Layer 4 of a small transformer language model trained on English Wikipedia (10 layers, counted from 0, width 128). Numbers have three digits each and are written without spaces.
In attention head 7, each number of a token's query or key is one row of weights dot the token's vector x plus its bias. A token spreads its attention over itself and the tokens before it by the softmax of 0.177 times query dot key.
The model reads these tokens: "." " In" " 1998" "," " Stewart" " Bl" "aine" " Pe" "ck" "," " Pedro" " G" "na" "sp" "ini" " and" " Alfred" " F" "." " New" "ton" " Jr" "." " reported" " the" " occur" "ren" "ce" " of" " close" "ly" " related"

Query weights of the head. A number n stands for (n - 500) times 0.0013.
q0 (bias 0.014): 414500551567450665622619707485540482594475440528416543518632419343468553529441518586476412508402311415452263447548663566677598375416518506291448709402600680227602311458643273532481632665527480697349718476698514320433490438276363409473461331589734677639602435494635474440734576441455577483517704546496267396586556516733486734541509401419598594383478463588432533560686610375501365668542
q1 (bias 0.183): 363604317480531335668640608527576192422359248553515553505620669344406491430409674449634482178663877356625372479628474359540465418480395525340347468466616311674393444457597778482314335319450528435382546636507387563562424503599297580554481444437424652382515510426782537562427701560471612490589719616524633421475422572204712673404417456480663571579463381598492468668302396414476421331539
q2 (bias -0.104): 499308757598570449453450585490438367613680567426521332575402497514485377663561485484654585534461426566440511474682453475577523611436237462495412540420435624829559363357495311607346453482548284444609405516518456495267438477454706481367530672333463618628231342641471299504432427318402600341514501546587459532497473456560409690469600418742383393537449479758618752534733416515583497404649
q3 (bias 0.052): 406773446337472368511563353549484382665483645426285448471524609363533431489329517687473562615643243606426427613568429418546402486463557618464434350545524456511652731472352412716521676424468517571215585453794284522544573425558254589368600542565567688470509351589449669617510595748616535567449474378511368670303270443343831446659492553424639469528561379535380412264552577548728530294511
q4 (bias -0.181): 603469564460463676649602644628514564379438608598435413510502498631589580563484257668516432563487372281451422330648323715481643480547748453568512592724478477492488378309572315677504582556467745462724448466420404267511545485583491432539489583377636491585604338574454129484332590405255431444712456272450537438551329523722509662411506495595460456473562464469539500503505552587417377266636
q5 (bias 0.053): 785560563557476405616393542559652248453450362415549453530442435318564510352583485564333573604650493393557558438606580449516694363502619414486562576460374649550428597374550198396494506748469518476340522823648574540537534601610536477755315553447522567425393372554480553551447524439618413600487579320503538501686510252308523230793575522518689634562300536354323353378590505542454473612429
q6 (bias 0.137): 474566642596592240535630501589464532540231417510686630258445595401365611626903586624440637615542567400451518537360736736439560370601598422515450198342522465582486572385482930668522414524388532514388385457411516457260492478796332390405368683530467492338314555600680417400676524508414413373526458505659566377508571363260706545689466692462728698427458456421325649365628504466551528565672
q7 (bias 0.058): 541590529378363406593467568564475246547369493501404728443510475360345501573616434404683657674592535551390569642393402320556449461497607525583468345486320461340665619303556457438704510566449482447525479379689514421612491441745513468399376380614269218390273612532329412529906579517493454806534616219639466233552534740396553519231415503458529568550385564402267468525681688558410417543337
q8 (bias 0.169): 383371393296522351290597527616510501408558533469371497207467635616548564407447628642479407361446399431450849500429462480556378419506844326695551643428296531528644641658731435553573600533341497445320610433488329654562383412575619575580288252425541563432802373552422623473384563477459550611589586418564443441680460579368477513440649366438610555538634497562212671389572701605479665787725
q9 (bias 0.030): 439514619305462393318642583379548506186368522207408634647484542426461519328596680561724607663435470417508651225479257706686512388509266475556332264427636275481606819581240318533465428353473436518378671378503415398589385616712586272389359486554642468686432544597671383508439404591763526582387434565662384495588285760444655406506560601506649381506621596597531577555427533391426498338372
q10 (bias -0.039): 634306403598537555542311392594509435315393617592434448488462539512405586396767306510526491552640474733535448521525521434363598506362517508766325764437701620641495334351557445544515305572562364290404570428551426326500577270637400332461381483791419659563454637502338497573527457540681569577565528434671701400385778458309616546775543704574683150487595383485357506452722494257516477530631
q11 (bias -0.064): 595761416398382548651526545569373597581536566402406680665278375625160373474332588382393429343347552512620411448754535367669509582521269764385516676508430552586496309251386716671449431434670583716500586512553524569509192460566450576690715346437607431405460687496544345412662425805560469511270487512249559376695420393545373420284494410631522553493697474578441475398317725425425136752674
q12 (bias 0.114): 583692412594347355628323402409323509276418473106695481507171618559534419551477495530515460604475423731428519642569424523573335323596557358604507709356457551534339680541351483565533445609643409403695495417496368617589650623548498243618585491802649549338529633544463338520394554680483678612438471626642629651356497189491463503459498486546451535604360618529417419587602650257309449560493
q13 (bias -0.027): 390351381474698494317731384674614348564639580539560449360309487656392471306366638619517444408396566462455363570457541588471660671394393666683509392488459624249405560428514387681467324616408646438648427749461645579370497497641380536299517528623467384868598582468803627360439475568317442314483622677442594418493513437722356311552524511542375421612463471314526764467596525207362465484690
q14 (bias -0.038): 730249500224254612562299445546466391357532444497397549505684662491612381613349504580514509339596382574569281566651572650424641484291522619710347411599401590326595300565554332543571463493582585814515287387835354510555320344374453565436344573371341583865487537385655701644354599469679586466508635467448458578578549525445429517477230524251441508406351399363505625589372486598469337488485
q15 (bias 0.131): 542302489514281294479417568263565570407689582495469553457472541802559483430399538478421444189481415483414622369516357375483433649261478701330508502640464522455643598619655563689308530455629399263649474637473542559466536600499695370215549429719662486684536607604510704505267679350501588551770695608479644504538512502487353396401529443369460490316737522296492441610449528731618459670449
q16 (bias -0.024): 583587456573505587436493512704873611406397335363305739474460529473490356449278413272354563429559650540517444503540356660503491436577615654529452608643432675486511276579763517440449393331482498548372402460588637433606270449574493658508496571560566492456574607391542554703566368447381556329248483372443371553584400401489284622509446519546467354291643427414644550466375657317541334454360
q17 (bias -0.140): 300377497487512516675535503573498580691661583571637469595441569598685665638569293553430382593505681376404462565406763607306393480585504379645372697629403278588406547456282488391393500473525555850348539594500487614492434352382540600465556618481508613351668565596575348627251692493398677542290628366506422378411695197527473542576348547542622482439352240463123007513540625486491568465569
q18 (bias 0.026): 542528552751450601489320386399479431249675523618644536501299626573474267332527472488401683462526569443459233662491632569594602326486574267450487501428524454523538527221465530755347586561437475532571531398344613306504748488308510626490629640381303388485502539384381592495348577691459653488556622335269578296328488545619517616497454631441536439346398481626628592634526511479303282666571
q19 (bias 0.040): 547455484521647593393431432384503412590613569405457454216325643392668440480449463436440366709442636637501440346337585582486338469425758749644575567507569495543432594434591428690567640533314398547724490396436544515553505215561394384392529508624516547178411337647498575583638737233405499477400598378900568688554252504656622493617358422473332496512539571514382561464677437518387630396583
q20 (bias 0.032): 577399605462707649609682591604662602503506314422592483324622515338479501367376459478462600553572469694590701504409461438757543579606555166490422458550393548574370580425713578417616604603536440324563500299489512417545411537439254652395520399569363558486584314613571239559377463483531254479627284441571338557568652560550550329428660667625691541577501355419583506412496406272426548510399
q21 (bias 0.024): 523455513421471431428442504553672550533535636655451622511619501642353396488583794285506582442486509485556582562209524346686549651415613498380420468287433359604640608564591677535671462447604438530355390435558566455637490442566621659314240315508521480076600347520497478566379471421503531506492348440549661598498459583549628547512287589489315409555430530482678381405249219565567639466354
q22 (bias 0.169): 545482394677458305528440504447556525381675703396558545460255634553378715360571530342704507577511538458544770627451513319423440440444710194392433591484672551233434414454454505745554475418443478428488580577695422657634631341421574455166589437605506482297638583504799482537518384733541612378323574491630360547370713557524722557676386478398573327487484305508548522189564704385401348442288
q23 (bias -0.192): 522530749512585684467504474457521390552493544649594659381516659562582455850275496243617565561631433563377426580508374613387420503623598376358336590487398494622664536364447565685590616559502558523516316184371428316409303498572412514667603542405586393452472573482440494426636397499368622504471136293604564377579569394568426387458610558528236569588578754432476583853417740452231230473361
q24 (bias -0.051): 617347425419266348369363478579416314573471521385412411542296450448565294483606397588595498736547355426363725340410645510437557569469449432404565557421534483405431469628582453797384429433403458409455546550345612576615452569452570507569355686322760397522496504740467375400327528655690500638507305498628387513328600415404604418415511554585444508680536341508427508648538345805718606532456
q25 (bias -0.043): 550429482354598501665487606444725554514468592476610451422437591369437516431561508431422442359559512609394447607653598496416589569522625585472559571581758485616320433584541532281704501326424510405485516418664498649394411462516527554652416585364496287490372269413360623506288578288345704390409514287650569437579514767388426605622409588522384571794354142392682290589610549417770606488542
q26 (bias 0.053): 306396625632512695572324616506508634411604472510538428458574607357655406645483378347567523431565554400598423326512456679680348450293561598462348665513425379335384523569622627236441510580382706148751402672492498526447698527459488607490610566376370458242448276497515710429494607698431700442435502512300485492230409655443462516297511635534346445691544392347651543604698514408427477560316
q27 (bias -0.052): 462528542311257673354420411597538468245488279583408667538529656398586483530734534580333260461447505481491463411662631303619517532396488560542797583407378439494570637562458464596234458434362485445490469471427553496518507471459481433386402584353434559543284426432479490264470598390552474468589482501462471460641458503751671431352493422479183654518431772582742480475534385434737416359660
q28 (bias -0.163): 654384579570520503607240479483816509383245390648638727537544668553599548314351332718415605604583270426411547701381209496520577676394500498460399556539485547450279282728537350350322559520656536675403452449408375431347243430568672454672360414416412573701219731472628465524319595763399669378549657544433444679279585597535490587669381485581272338215435457613695555386560557673369534686487
q29 (bias 0.074): 448715403577740544444231494390769840430281534516317440282450553694516499545506606440566578348437625611343784535584354501502551276640662392542668435567591540456542448482539261551622471527540359293440537417484449399393701293665318388349368368575590611446594434530476601303467557592495491745390470380687358628471704375603664569488502502576508448508648425677523336362561408490461371670431
q30 (bias -0.106): 439668502389548704513574486569505306184345245513386607557548407260683332508640535545529340397513451479589472477481542465237455457466459547739423270441644517641551466332314484420436739329727581525505418468462647716322463666354284595628547437549409435850622452559538275539534557472457755742453689677457294362579476484529551622318459494505589601370712558568506565643514543451340399454537
q31 (bias -0.058): 530326522505525368455598284662567490541563500592490339516406505281464583623372530395411399430486531620494394408557477620534716764508350560369659473465552511431221642516500525458601450513348493440664613384363456326438181316566687345529251344549604384371697562302519462584389562483451523410492539378405405683558589485556390518557627501302351469721716433579637534384598503376360631550651

Key weights of the head. A number n stands for (n - 500) times 0.0013.
k0 (bias -0.019): 543495306671529450405912719412348574484443372453291377428542351334535466306487338422431512458553602478763379370505611390397692627335458198724689489261584658363281746532634492488452552414485669637489635689530556360724523549568383505423697462556595314338646426582631501698446505621387523207310497533460459668520619504458673481648580396555739568770652631385587488571531646364390619564300
k1 (bias 0.016): 619435709639499644728620563595508440431662399604622474541540466261510584590323442404486415248612351358467603594501563462640639394471465557569447472432436559518416435200480492527452569360441604652728586325329476411646381397439454486677743624393435634571512476443376412491460475617408686617568640429326572378437579457461538435438446403486340563521434488607530478677612622713588368438414
k2 (bias -0.084): 577577446418539535458364363514674506616757505393585409517404519515543534459380662574522671589565638662215399379376507681534405563388583384428462329406458549402326465249306479285551645425363378538556216748522518356358652378622482604418395710683763541386597326273582562539620390651401677335560499565587510630452698288475532341420314414505424707594306499574519461460622625460452385290591
k3 (bias 0.005): 429310479552468430670447677387429446361469739559343628432641416323405511432402539593598513453453659577649437393402499643506568419544372344531357554560458327443486653511314518505639510649503548610520407254248364651500595398649378574728554538310340560568368441528302649660494672581429704454561537290435477475474395416405805419448324545387521649530381242447264580507421484545652505454603
k4 (bias -0.037): 573422428591339594519659384509779458574492345637529388482584498548470428323502628570707529483601515551267316464484507399526414681497444435481399449566546578435420452562551251429517391497466354369441620684704529441460387513499477429472591437500388533480468499273430479526616335475425609637436364582542457569595346499437402555494623539568629424345366579534562604276480522422363607305364
k5 (bias -0.048): 380541589474231539435541640412509405609647333651634554665440409600500544523387464417272370324706511460746357559398725638432408528653390357462310512538575306437622435479478576369607515622561591656530465710655470355438305437550727551565527429272659588589279671482580384432299415582529686598594559607601480437580382384443560249508646369492628588618640299533557603548392246725479387607601
k6 (bias 0.027): 488480490495477451504498492469461522507610637558497595566560547511212476566588399440518334408493508463616458525525562338484604547434557458323605299311655545509565572381512352586559514571276461485558389399502285584583443539646493444409398444541540727709335425613447531432390618580540504556533604536471478434697649416466521642551459544353610554518641486455440381610535520576389408473484
k7 (bias -0.003): 571586557482401596494411512279695506453554595487421508662447314479594399540521462403437357263529516333710519526552520528481594565323561548512480560438627239532621468462567332372499470745117366328568356537345372465385559485787473531595644665662541472542531421646350468535531411467455341320428745631571605530511610420410474643695264620495432550608641413491526518547466396589610652469462
k8 (bias 0.042): 489636487583319604528449466457734404426376605657508423576549429625493650477671299535622584604628381590710396428490700461605425402610680420478589435548384336243400550610308511302273309613297520764412474475528522465643314332430630428596354509273481355459586432413480560369406568342598484658428449593393616255544524401445613628615442480417559446356636477558650511477454335515543588691468
k9 (bias -0.090): 425394563604697471520480264375383496384428628395477673697648619507403550562312760496650503658441406584984466415278501545637697378318516639406565369434267273510409587404530439459441728634588716237402586282605480402596505344337412369751577591620496782381505515727402428609446488386493725538370449524544279516583359493628570497418473350464401419485710651426499577405461516494462462504507
k10 (bias -0.124): 447443575509563363391471200607359529608510471489534561517334521468458518606556536348534341589707769485322285456660588624485462547595440445528342364540539448725430402520437526579575204417233401489303590511445602562391420070680544354625555461531439507589366713400565281418216542564348625471560442384585531551391410370458673360529587647481534209466629381686522472396572395560379680381316
k11 (bias -0.032): 483514733425321611466580266758183338498505344345479377516694482503523394592314463476432441551633509515421372599531550402407369369432230541441504558646486525843582381439290763364314243318428535621578704614545526538477317683303420670662751426538368477534871457509467413721556320539584816526341501565313601371582389450472536455423592570513354610837672428495442255437339654477454438487453
k12 (bias 0.040): 479665578390511611589586581551412560337588724270434674397354624483648598506468530546582456529346514418745375527550513535406462453506361405387426571296530502494457452454437560455614409535476453490643430388503448505470428554442452438533617628401526604441474507706533392334570563512465560616501383406555416415498471415607538548570439425556595588520455508369541405480552466514334591471319
k13 (bias -0.032): 655600567722447456374734636281438467591540414470595321562359646638458525533651589537649476619542652476237310590254573563413567461539291504510631501375548543638243700452506722442534516609351502183586480653546595539518612431435468625402322460562490468543665667372683734311501425610375456478378549745504430341478573573564568349615471387437743421532760413284616511499760631316671502706459
k14 (bias -0.109): 426418703404598469659646480413353678640534672492650306862523530502612491564520414502547683342636604526237389618616516793660656524346311718630374508623656399415555550585466491425586616442405639613338545434434449325492303300370457633484402437510278366499497631293588478864261522652425447524550468319452484671303480427269431509677355445719382565646322491508356548498299514548490533484470
k15 (bias 0.115): 462537415486545453622536569493545436580530595559573406493463380668394642503624299663589512539413561425604431453555381465458390404658338663733506422588634499485565546452553619457502466751478499671323480427502459352573506425291577409471405651527288273433615594540556492248505560422519267491679527554393716665535534480462380414468375646517324558516580561498548494494607517628772577591477
k16 (bias 0.064): 343631668507562622590349589390485568502382565323426548566471647509643458549351456426531692383575516346272524545484251515590454468531260563487417396411522544433548571618527671564368625537353446465475284328604448424763482447612393676447533589625641458554694613434516404435451537546646378417377447534500379528321583562440590557375517393524367571566462431540450548418512722507537483536495
k17 (bias -0.014): 618474597563531401501399500580427465597419395486677444305478450502400317306522586468529447509649634481440531481541523458517433601548594351517467500728557499652525659692495381559532434338469674529453566515675443506599506544473499514429599567294614663600628598452551467621427417721522483633505453141508346412524329517510458620492378461425607477487240463634396568426430534485284564660474
k18 (bias 0.061): 586522707411647515517480540578451535631456512592639642410522566532697367391434779690156497603648310402218303372619463483544510416564536472589710524310503557420593583479669534660562548513097490769512595527219583391461434607740440422339678570331454850604575408506331356501281484560431224210473551441622564640573486425483425585547626429595415700581402581384401486577398449635533531425629
k19 (bias 0.009): 551299568595635745587326509551653524560646407402511495509522266692444572296582623521513360408446505733598418645500525485361305495314677677701452595569448453375378544520577448796529404453481412421343445486566329396381562260525361333593580402228548401532371288396630730314233474453521551506477449506509477530623463426548500533587447739572478267587474569447523566505562449257377677557543
k20 (bias -0.005): 547498479477613678492437562338404326608488558521646371330449739383584535733591412368416579382603406655718631687572518474463467659556531396420545501397543634520521412456350410542387623556612355556461546484360512594547263626499348570588558455561706458544365200585378503390475542432393570465363246342817607494570309465685629440592531496598561366544757355628655627518678342437586469260434
k21 (bias 0.058): 450453604503465546527314378433273393373471464415508431480553561694517451508635612499324634595397545712594595523692441476573563529421600684501562452615524484580580439659575390547503505463546602563451461664490616547486427338435511267652372438442318486378418441586428574522311486410429665740452623368441616665596661670564570656400501598440272321415478609414718670505604428560564417532657
k22 (bias 0.053): 526555481560617404462567539488351577474397766536465536432497659548372603557574580378330519438603615392814556604441488473709676404566399396576662606598730510573316385572414597447710329449254562551444574544399412471560523423539482461521513713430528519551634441481520327534389576650591564458373465444505637417447452512515429537536530579622525406460512428432531507402542493450351367526701
k23 (bias -0.004): 557541650354588534490338554445514680402441393339501496500681621396528243433505673505543559521452443549387668473532370443532526464429566673487477389374503575506595512489606400528408409485450465501375358465617546505393441559637447551585523517620594544392480502429671656476505333525592447378466418452542490474678452474518569559532690543507602530478470522590430630431440602288569509457363
k24 (bias -0.069): 689655395564568539601308553382487488373614659589451480423525326355442690485571736444856604509449561688576443655338520698384524494471454519518513625443407547458664557465333512557402497625674398655468354594639317558438593560429435303529405479356311688361426485319782489446692296589547405675285634581425510694457584431338473392565575432297687337537396438634499399181540266819460501724864
k25 (bias -0.064): 529508553532524497517403610376479651573443579607701519456497474372613326628468319303378582336737505665309534676622627619314353595539596497578511524429522583399486467655474655408525487483420448513628269452439402423406423595494525428482349534462420448560376623490623513390508589583345572270281446523402333467370406776725563471695306317157527610683375429685592537432527532462588414390411
k26 (bias 0.021): 481341539576674782392472414442601520317577558686509682507252571413631429355591743354505447207654542507429425551555404439507237424471749682809349571518641692412530599490525433351368510282321742554755598509313667455387566579360528600550494450423483669610354491430806407591569370325528477500688625549709551554332572737743499411553517492784369349613599610422613561566482418529573428511463
k27 (bias 0.014): 463366820391372446593752486430416484293620464536475502651489452461535498362382594669683631616200522614166242380380347336645448628491397378406497440459552486374631603462532121563355521625652488527619414596713587465514668523320430493466498375615505590449461388287374498317413464231480592515650572676509474567574308640638400352655197433411402579336419536453591604606413623569341449527673
k28 (bias 0.009): 545603590606670368506527463571564609544369471405572560575560715536560466338628622483662552504494609409294457601447261572546476486545483293499539517338386389549438602655499556488459608473531633581323463243459437470517554503519550497532348573657458421376461785409490414641405514530576488586537600397591446638285531559603543619366367422380534664587457502527523695300554496637566496356540
k29 (bias 0.040): 373637433478641422458231426553507551602471628621404359385394728528356580492655534489547667588486490489690745395595450408428478604534514354637447645305341369719327539657496550521597399625458453645430431443625330637475546341489555468563612329477468515439557450709404294375216515362569568640445498499585596668566387399557537538528601532631332246525527578417446334543523404643486578368437
k30 (bias 0.019): 437384677624625471552533451683552570503509227514455416531704402391478338336505410461746524535437285425346417509404634545728329550568501572401552435447490444495565579345528527376524712434541424423607712372534372545390513635472435534817676466542496452373462514586473433584524627351266428446460308563510224290426520455362589518382391549651550434488468478505575228515497402570473623535458
k31 (bias -0.064): 542647524713318553427405459479427534594399499530435437561631477634448496491607485454618563511444422560243459548393554423409571578481313499514431721423323539441665523521396728731577384408519516497403565450594479384568528380450670482570311439745563461787387648320592574452535501416664569348584305439417593282649417522582695674598488421296557390485619659545454563239739469429864412454511

The vector x that enters this layer's attention at each token. A number n stands for (n - 500) times 0.014.
0 ".": 527520534462454501570529480577541570448481450504572461495535529489604349483513454545515534430438493483061458515491339464528502468484527535520472502457500579515547544483484606505487596426491443536501453575443417427523603615551535590494439457719540486487521600423601534506585541515542434374499543486462516497447512512547471492445375387550537597500393568519351529436572590494424493460472
1 " In": 543497585454458445459530612567560654426537406461538455561518542396532382504531568530499531405464506513085424543516436493450456519470453512415508539431529602521546555533518545488428561362489526450496396456487555505613633580477505561510460501624469495471543573352519478570587526542493402389480495497530504497458602506473489476530468322512457569496402513542437524430497641529478542497572
2 " 1998": 577532591413414431397486563529493649461536438428523452549511541508550399444589520519482652452474501432050491550517367478497461442508504472455531512428492590559471569477546609473519507386516513500474433555433557583564567588528599515478514514652463527478612514366566593529527526507465439416441483509531475474426558473423466490519458408448514550522363472513424592458448582533534567527499
3 ",": 466551545439439415444499561563481644468512345436554459516488557460587356405521546540486570418452519528070459575551384498492436441505501393459500527439508568566532549483526543470486560395549445508451448471488595527563624612532455562503550535638510542536560534389559484542551491539499407411435477556470515510403605513414507535534451384520556628486402477530437494446478562477543536548515
4 " Stewart": 556562586395448428491543543524551580490579394434487522488543529452509422475527523481407608459472524427055499476543374462457463464435502404458526535449541573498519562493511544418483549376546446498513381515472563569551556629477524512488529536654509541513557578355549494556515570558470404405499479494510553477423593511429497534487407384523531605495364529535499557469540550481550562425633
5 " Bl": 558663525402453429513552600506554547484517369443487459525544513424555401477499526484514532460508494478079511500503415462505469539419459471455502565486432616579488617488489544500513533350518482434522317465478554521584607610474565530497495585617475504524538571354515507579548589504484411442505493478519542544427567516413505547518444398552516568477348444508482556425532565500539462426583
6 "aine": 543553527435415437494508550464550546536597414366474477536495554450521408520549504533448599462522555462040522509565405443440459528456430467406576476465503548486523558407538578453471604398558536461534465471518509493537567586535485576426494560600472509484588555359602489605575548546545352392524521510530473454385564521427476529522474385514490582503419482578466577380508499553542510459603
7 " Pe": 558635559381432480454539578496527555479574358460449413567498526432548397461544506473478554405475497487079487560596430454458480537471433469466548523489478613576531566510547546468467597460496486438524397442531486494565538554548524519501506594595494496439540581386575568601522521521573402418485509546535433520464572526449482517546460393510498585518296463549418584431505536490546424435611
8 "ck": 580552503401461445534524584447504563511548360390457423522494537428516357436522521513479637454521522478023511531506470540475404496413454504434552485480489616539534552419522583451484593428531435456550401475481520507586580578547490570442517563603499463528499554361519449586500555525541364409480567461514486512438577509402498567477450462494549585542420529554486555464540482518549523470676
9 ",": 534536537414445434468496564502480664517546401418485467546520583423567362410521534535472583411473538525078449536582403504470474495485469422444499552490470560560548511462524538459499569430517444476436416457495559511564629566523494565467526573605499520528536549397547523587573498539523368416436494569514504561436604529425506527515388382522541622491387453535433508450456578511540491514531
10 " Pedro": 531584577411450441507478554502539594504648434411501517539494587435491447512565507503431596437388538482114539477578432468507487468437450445425556502465531559514500546477585471430470572339498527499504417491482470491556595607570525582470497551597501439495591594334546498570522565529491401373506470514523507491434541534422538491510386387511511613507340464517465549462559575482583527412582
11 " G": 564606562433418492512513636482543610486548373498484431544544545391544390507518538521468566452474551473056499601543399459490446497441475492439546544440507577534460499460503508461498590481427441392489351424429499516563569573539511520488555546561540478496591614402542559547567554524545416406505452533482502487469627564472517493495463449501539595510345450542445503430466533517564510407603
12 "na": 602540572434497423468465541467544525458541439411450487526507565448535398464536552482442581414445551467068503494596432462447468480459423435432545535462485548527534522458530493481488605412507491423533416452468492475556581540579455579461442589617499464478557674351554462570552550511559397446496513567481503410473568570473479451580377460546579595602389476541474532419528566538571546466636
13 "sp": 617538532424567424455498571499504554465483419390450422514527530513558411475537524507437657402491537439088495525542510503447456514460450513486523504430520544543517589464513539519455576465474415463564325470473545465581587545570533574495472582613489480466582590324483526575587563508507365444489509524502438495503565593461530524552425383542544557548397477540425543348461569502523467468599
14 "ini": 580548609416519408446448588411513556486572421395470506530493540465579382484537553500454599450486534465097488504553430436440451515479392480438478533428534623494514546476480554422550610441478405467517432512476501499521593541545515664479490587652470476474544568351585525583558554537485400464476470552532469492438525559428474453550447435453547585521417470535431616425515572517525474562626
15 " and": 571551531414483448497510604511490674492511432390471479519511612383568408489499505540491555411520496461098465524561369527489454486475450386463502526452444537518485539492541560437514545409481453433481377470538545489556649591545479598487552521630510448521563613404528563593569505555500399434404470550516512542481595494455530498488401432465526619510421478560438515485459568505525486538538
16 " Alfred": 543535536405468437477499571423582613487642448413481505524514591442518440493517486537400582425435524477111486523530389415491447478469453477425489500464492579471493594514548533431497559432452513478501368451421527558538568597545491571474510577646547536474574587338499530555574502571545415408445449501500539496431618493417521491501475398511555584500394551563485480465556614496575518446599
17 " F": 566567516413459479482563648480549575464532400417467438564542560452536376486507489479476587435470531449130508580546408459495446521418472481436554560418455593575469528474521531499504527497449470425516337411457520475606569583569533554509483543599531472515625591390511535561556447555527415442532493568488509540484621522451542515488440407473528568475360473591426524398523583502547474384568
18 ".": 577515531379444391507490544503472568484568434417520487511519588455513387426546513524554598440457532502107498541533395493503491494472424471453511517368448560514535584437491558425488547450464498444469424483455534473585581613567534560463493540608504456527566591378524516527612487585532359396436494511520505554554617573433476527525378447487573620512385466566440527403542616521536506480576
19 " New": 550561605438392450457518654513535543500605483377497456448492514415525401499517556519508540446587505521119511513533346424437488474441423452443578542468490577537512555508547609482484555468443504429488358449427509464538597531537514530489480504618518520528523561345504487550600596556562338421480524559482482571495587545398522524491424397501501584555425482492477510471489619545550509490577
20 "ton": 572541537441427373485551588480506603516572463402448471506487552464511368469570468498479622456505502416107505528558374455498497497400454423407511514443437529510560576462536576448519547470535487487565394468458574493569563547549473610432458545669527522527535562358527494585552487587550339420476540506517521481448596497419491562502464420471541582546428451530482520447563581508532523451615
21 " Jr": 566612508396424442522557557469534579512545376347420453516552533518536398480478523485440529459520544470177490544572418486464507494463515455399558513415426572522510558469521594471531604490495533423509403467511525514563553590551536549481429548633434534486573617413459516516550504586563397402476514550528452500395574501430529586519397403435525584487408452651423553517528611489554467366568
22 ".": 539508512377424400492521555463467574542578425426530487505537604437522355429531505481530623441473538500150519513544421511508524471472422504434501520384479542508528567435506571441473607463460494443465426492484541478588577637573508616424503539574490464526536531387528553551602483580515328397418502493543497563529623568442493509510389470491565603493391450549407527466527617502496497475598
23 " reported": 589570522390446435504492588455486661496572362422531462493536564425528429488464563535490512450456502490169542486551428509457484479451427435471503485353556455444498522475544567539470617433449511526473348439471549506574584630536497542498478509667540490541574567398497482611625563514519401431365558552521507529461607534442494488556401388534529559476450506560457522443462585523532472454511
24 " the": 528574573427458461454471631498503555479575421478447471506538656387551366481548524501453569414429511514158515500525266479505526523492448491463509493442449533518515571485505580446459612480503473473481362436480573506570613568568490602479470566622525480519556548420527509591581523521529357406446495524487512516492621502456530544540421401507483560495420492500448500494495581511525524479497
25 " occur": 564564558459510408505486590460490578482572370386516450522494528450545450442583536464495615486436558426132513535583411466466519493449454440521532466367526495469523565389420554497473645473452507492485353395501502468571595607613497496464471569668560534513615533424536536597606570537505431418474431558507446578478565465464461501562427384503472583497440524523501505505447530476560501469506
26 "ren": 489629517451522368517477607418561574488570432437456495507532544394551347479509472513517562477473548497149507466524394473457493455421456449446504477387455581491486604451554550484517591403537446448538394443435593494555628573609462618457468575696521527512522563378482458609565480550528431426453487591525494471395488461436527480539467431458514599534448510588475553477605528488544494553528
27 "ce": 508600541482531413436481584470468629485548384453519486503497519407568441468481499508490614479430571424191503473539394524434553491441458450480502503414463521496545618484536602457496659409563363449520359476495577494558597579636505578450507560674490506511558564368506517610534550524524402373409454526496445456409543535430542530535435392434495573507474513554479557480528528535517495495554
28 " of": 506575539439510440473502617502555715525518443464499476497482629405534393451500529506497592444430533525149466489545387460506542476513427483479547508422491518486531588489531571451483608491531443450482355389477559480581599578601494567458496531656505493518563541363482527576594493550532372398451484535461491576460582489437523484487454397461513593505450516466432510469496546513493451520518
29 " close": 571575443425519401464485589421523671535545382441489472511520538500535470499534534534385571486434454571099494480586365508513450529480416441440539463334502494442483543503502569508464681518507500455460370449440510509555617581594521552485467543600529500459568600409495478538573621540528488422448496535504498524460601525435475540567423397467497569490443483472465518531509555505565470497510
30 "ly": 495562521477492399420464579498521669526494438414504487479522581443548427474529515505473539488504504452092553501538392509482544501504487435467545484372503491478514577506482539471500633454547404478504363439444584494558571641636522617441479515672485509480527466396497491562492528569581426410407496597531505554458529463484524536549353397393492605529429475505497541454493562522559532471519
31 " related": 540562510411516431452473674435535694491582424500525483495502535436564412487517535503491585478441500489135527517544369438483521481478466459456501471330484506471461526567547539503508687502455454482460364414452531508544587627532534591430484507646529538526542559343456507550577593530551428449405511571538495538411560482447480486537437420459513567489486449539463500478488545500546527488516

Token 15 " and".
Which token does it look at most, and with what share of its attention? 15 " and", with about 30%

Token 23 " reported".
To which token does it give the most attention? 23 " reported"

Token 16 " Alfred".
To which token does it give the most attention? 16 " Alfred"

Token 24 " the".
Which two tokens does it look at most, in order? 24 " the", 23 " reported"

Token 4 " Stewart".
Which token does it look at most, and with what share of its attention? 4 " Stewart", with about 60%

Token 31 " related".
Which two tokens does it look at most, in order? 29 " close", 31 " related"

Token 17 " F".
Which token does it look at most, and with what share of its attention? 16 " Alfred", with about 30%

Token 8 "ck".
Which token does it look at most, and with what share of its attention? 8 "ck", with about 40%

Token 12 "na".
Which token does it look at most, and with what share of its attention? 11 " G", with about 30%

Token 27 "ce".
Which two tokens does it look at most, in order? 24 " the", 25 " occur"

Token 25 " occur".
Which two tokens does it look at most, in order? 25 " occur", 24 " the"

Token 14 "ini".
Which token does it look at most, and with what share of its attention? 10 " Pedro", with about 30%

Token 21 " Jr".
Which token does it look at most, and with what share of its attention? 19 " New", with about 20%

Token 13 "sp".
Which two tokens does it look at most, in order? 11 " G", 10 " Pedro"

Token 5 " Bl".
To which token does it give the most attention? 4 " Stewart"

Token 26 "ren".
Which two tokens does it look at most, in order? 25 " occur", 24 " the"

Token 9 ",".
To which token does it give the most attention? 9 ","

Token 29 " close".
To which token does it give the most attention? 29 " close"

Token 11 " G".
Which token does it look at most, and with what share of its attention? 10 " Pedro", with about 30%

Token 19 " New".
To which token does it give the most attention? 19 " New"

Token 20 "ton".
To which token does it give the most attention? 19 " New"

Token 10 " Pedro".
To which token does it give the most attention? 10 " Pedro"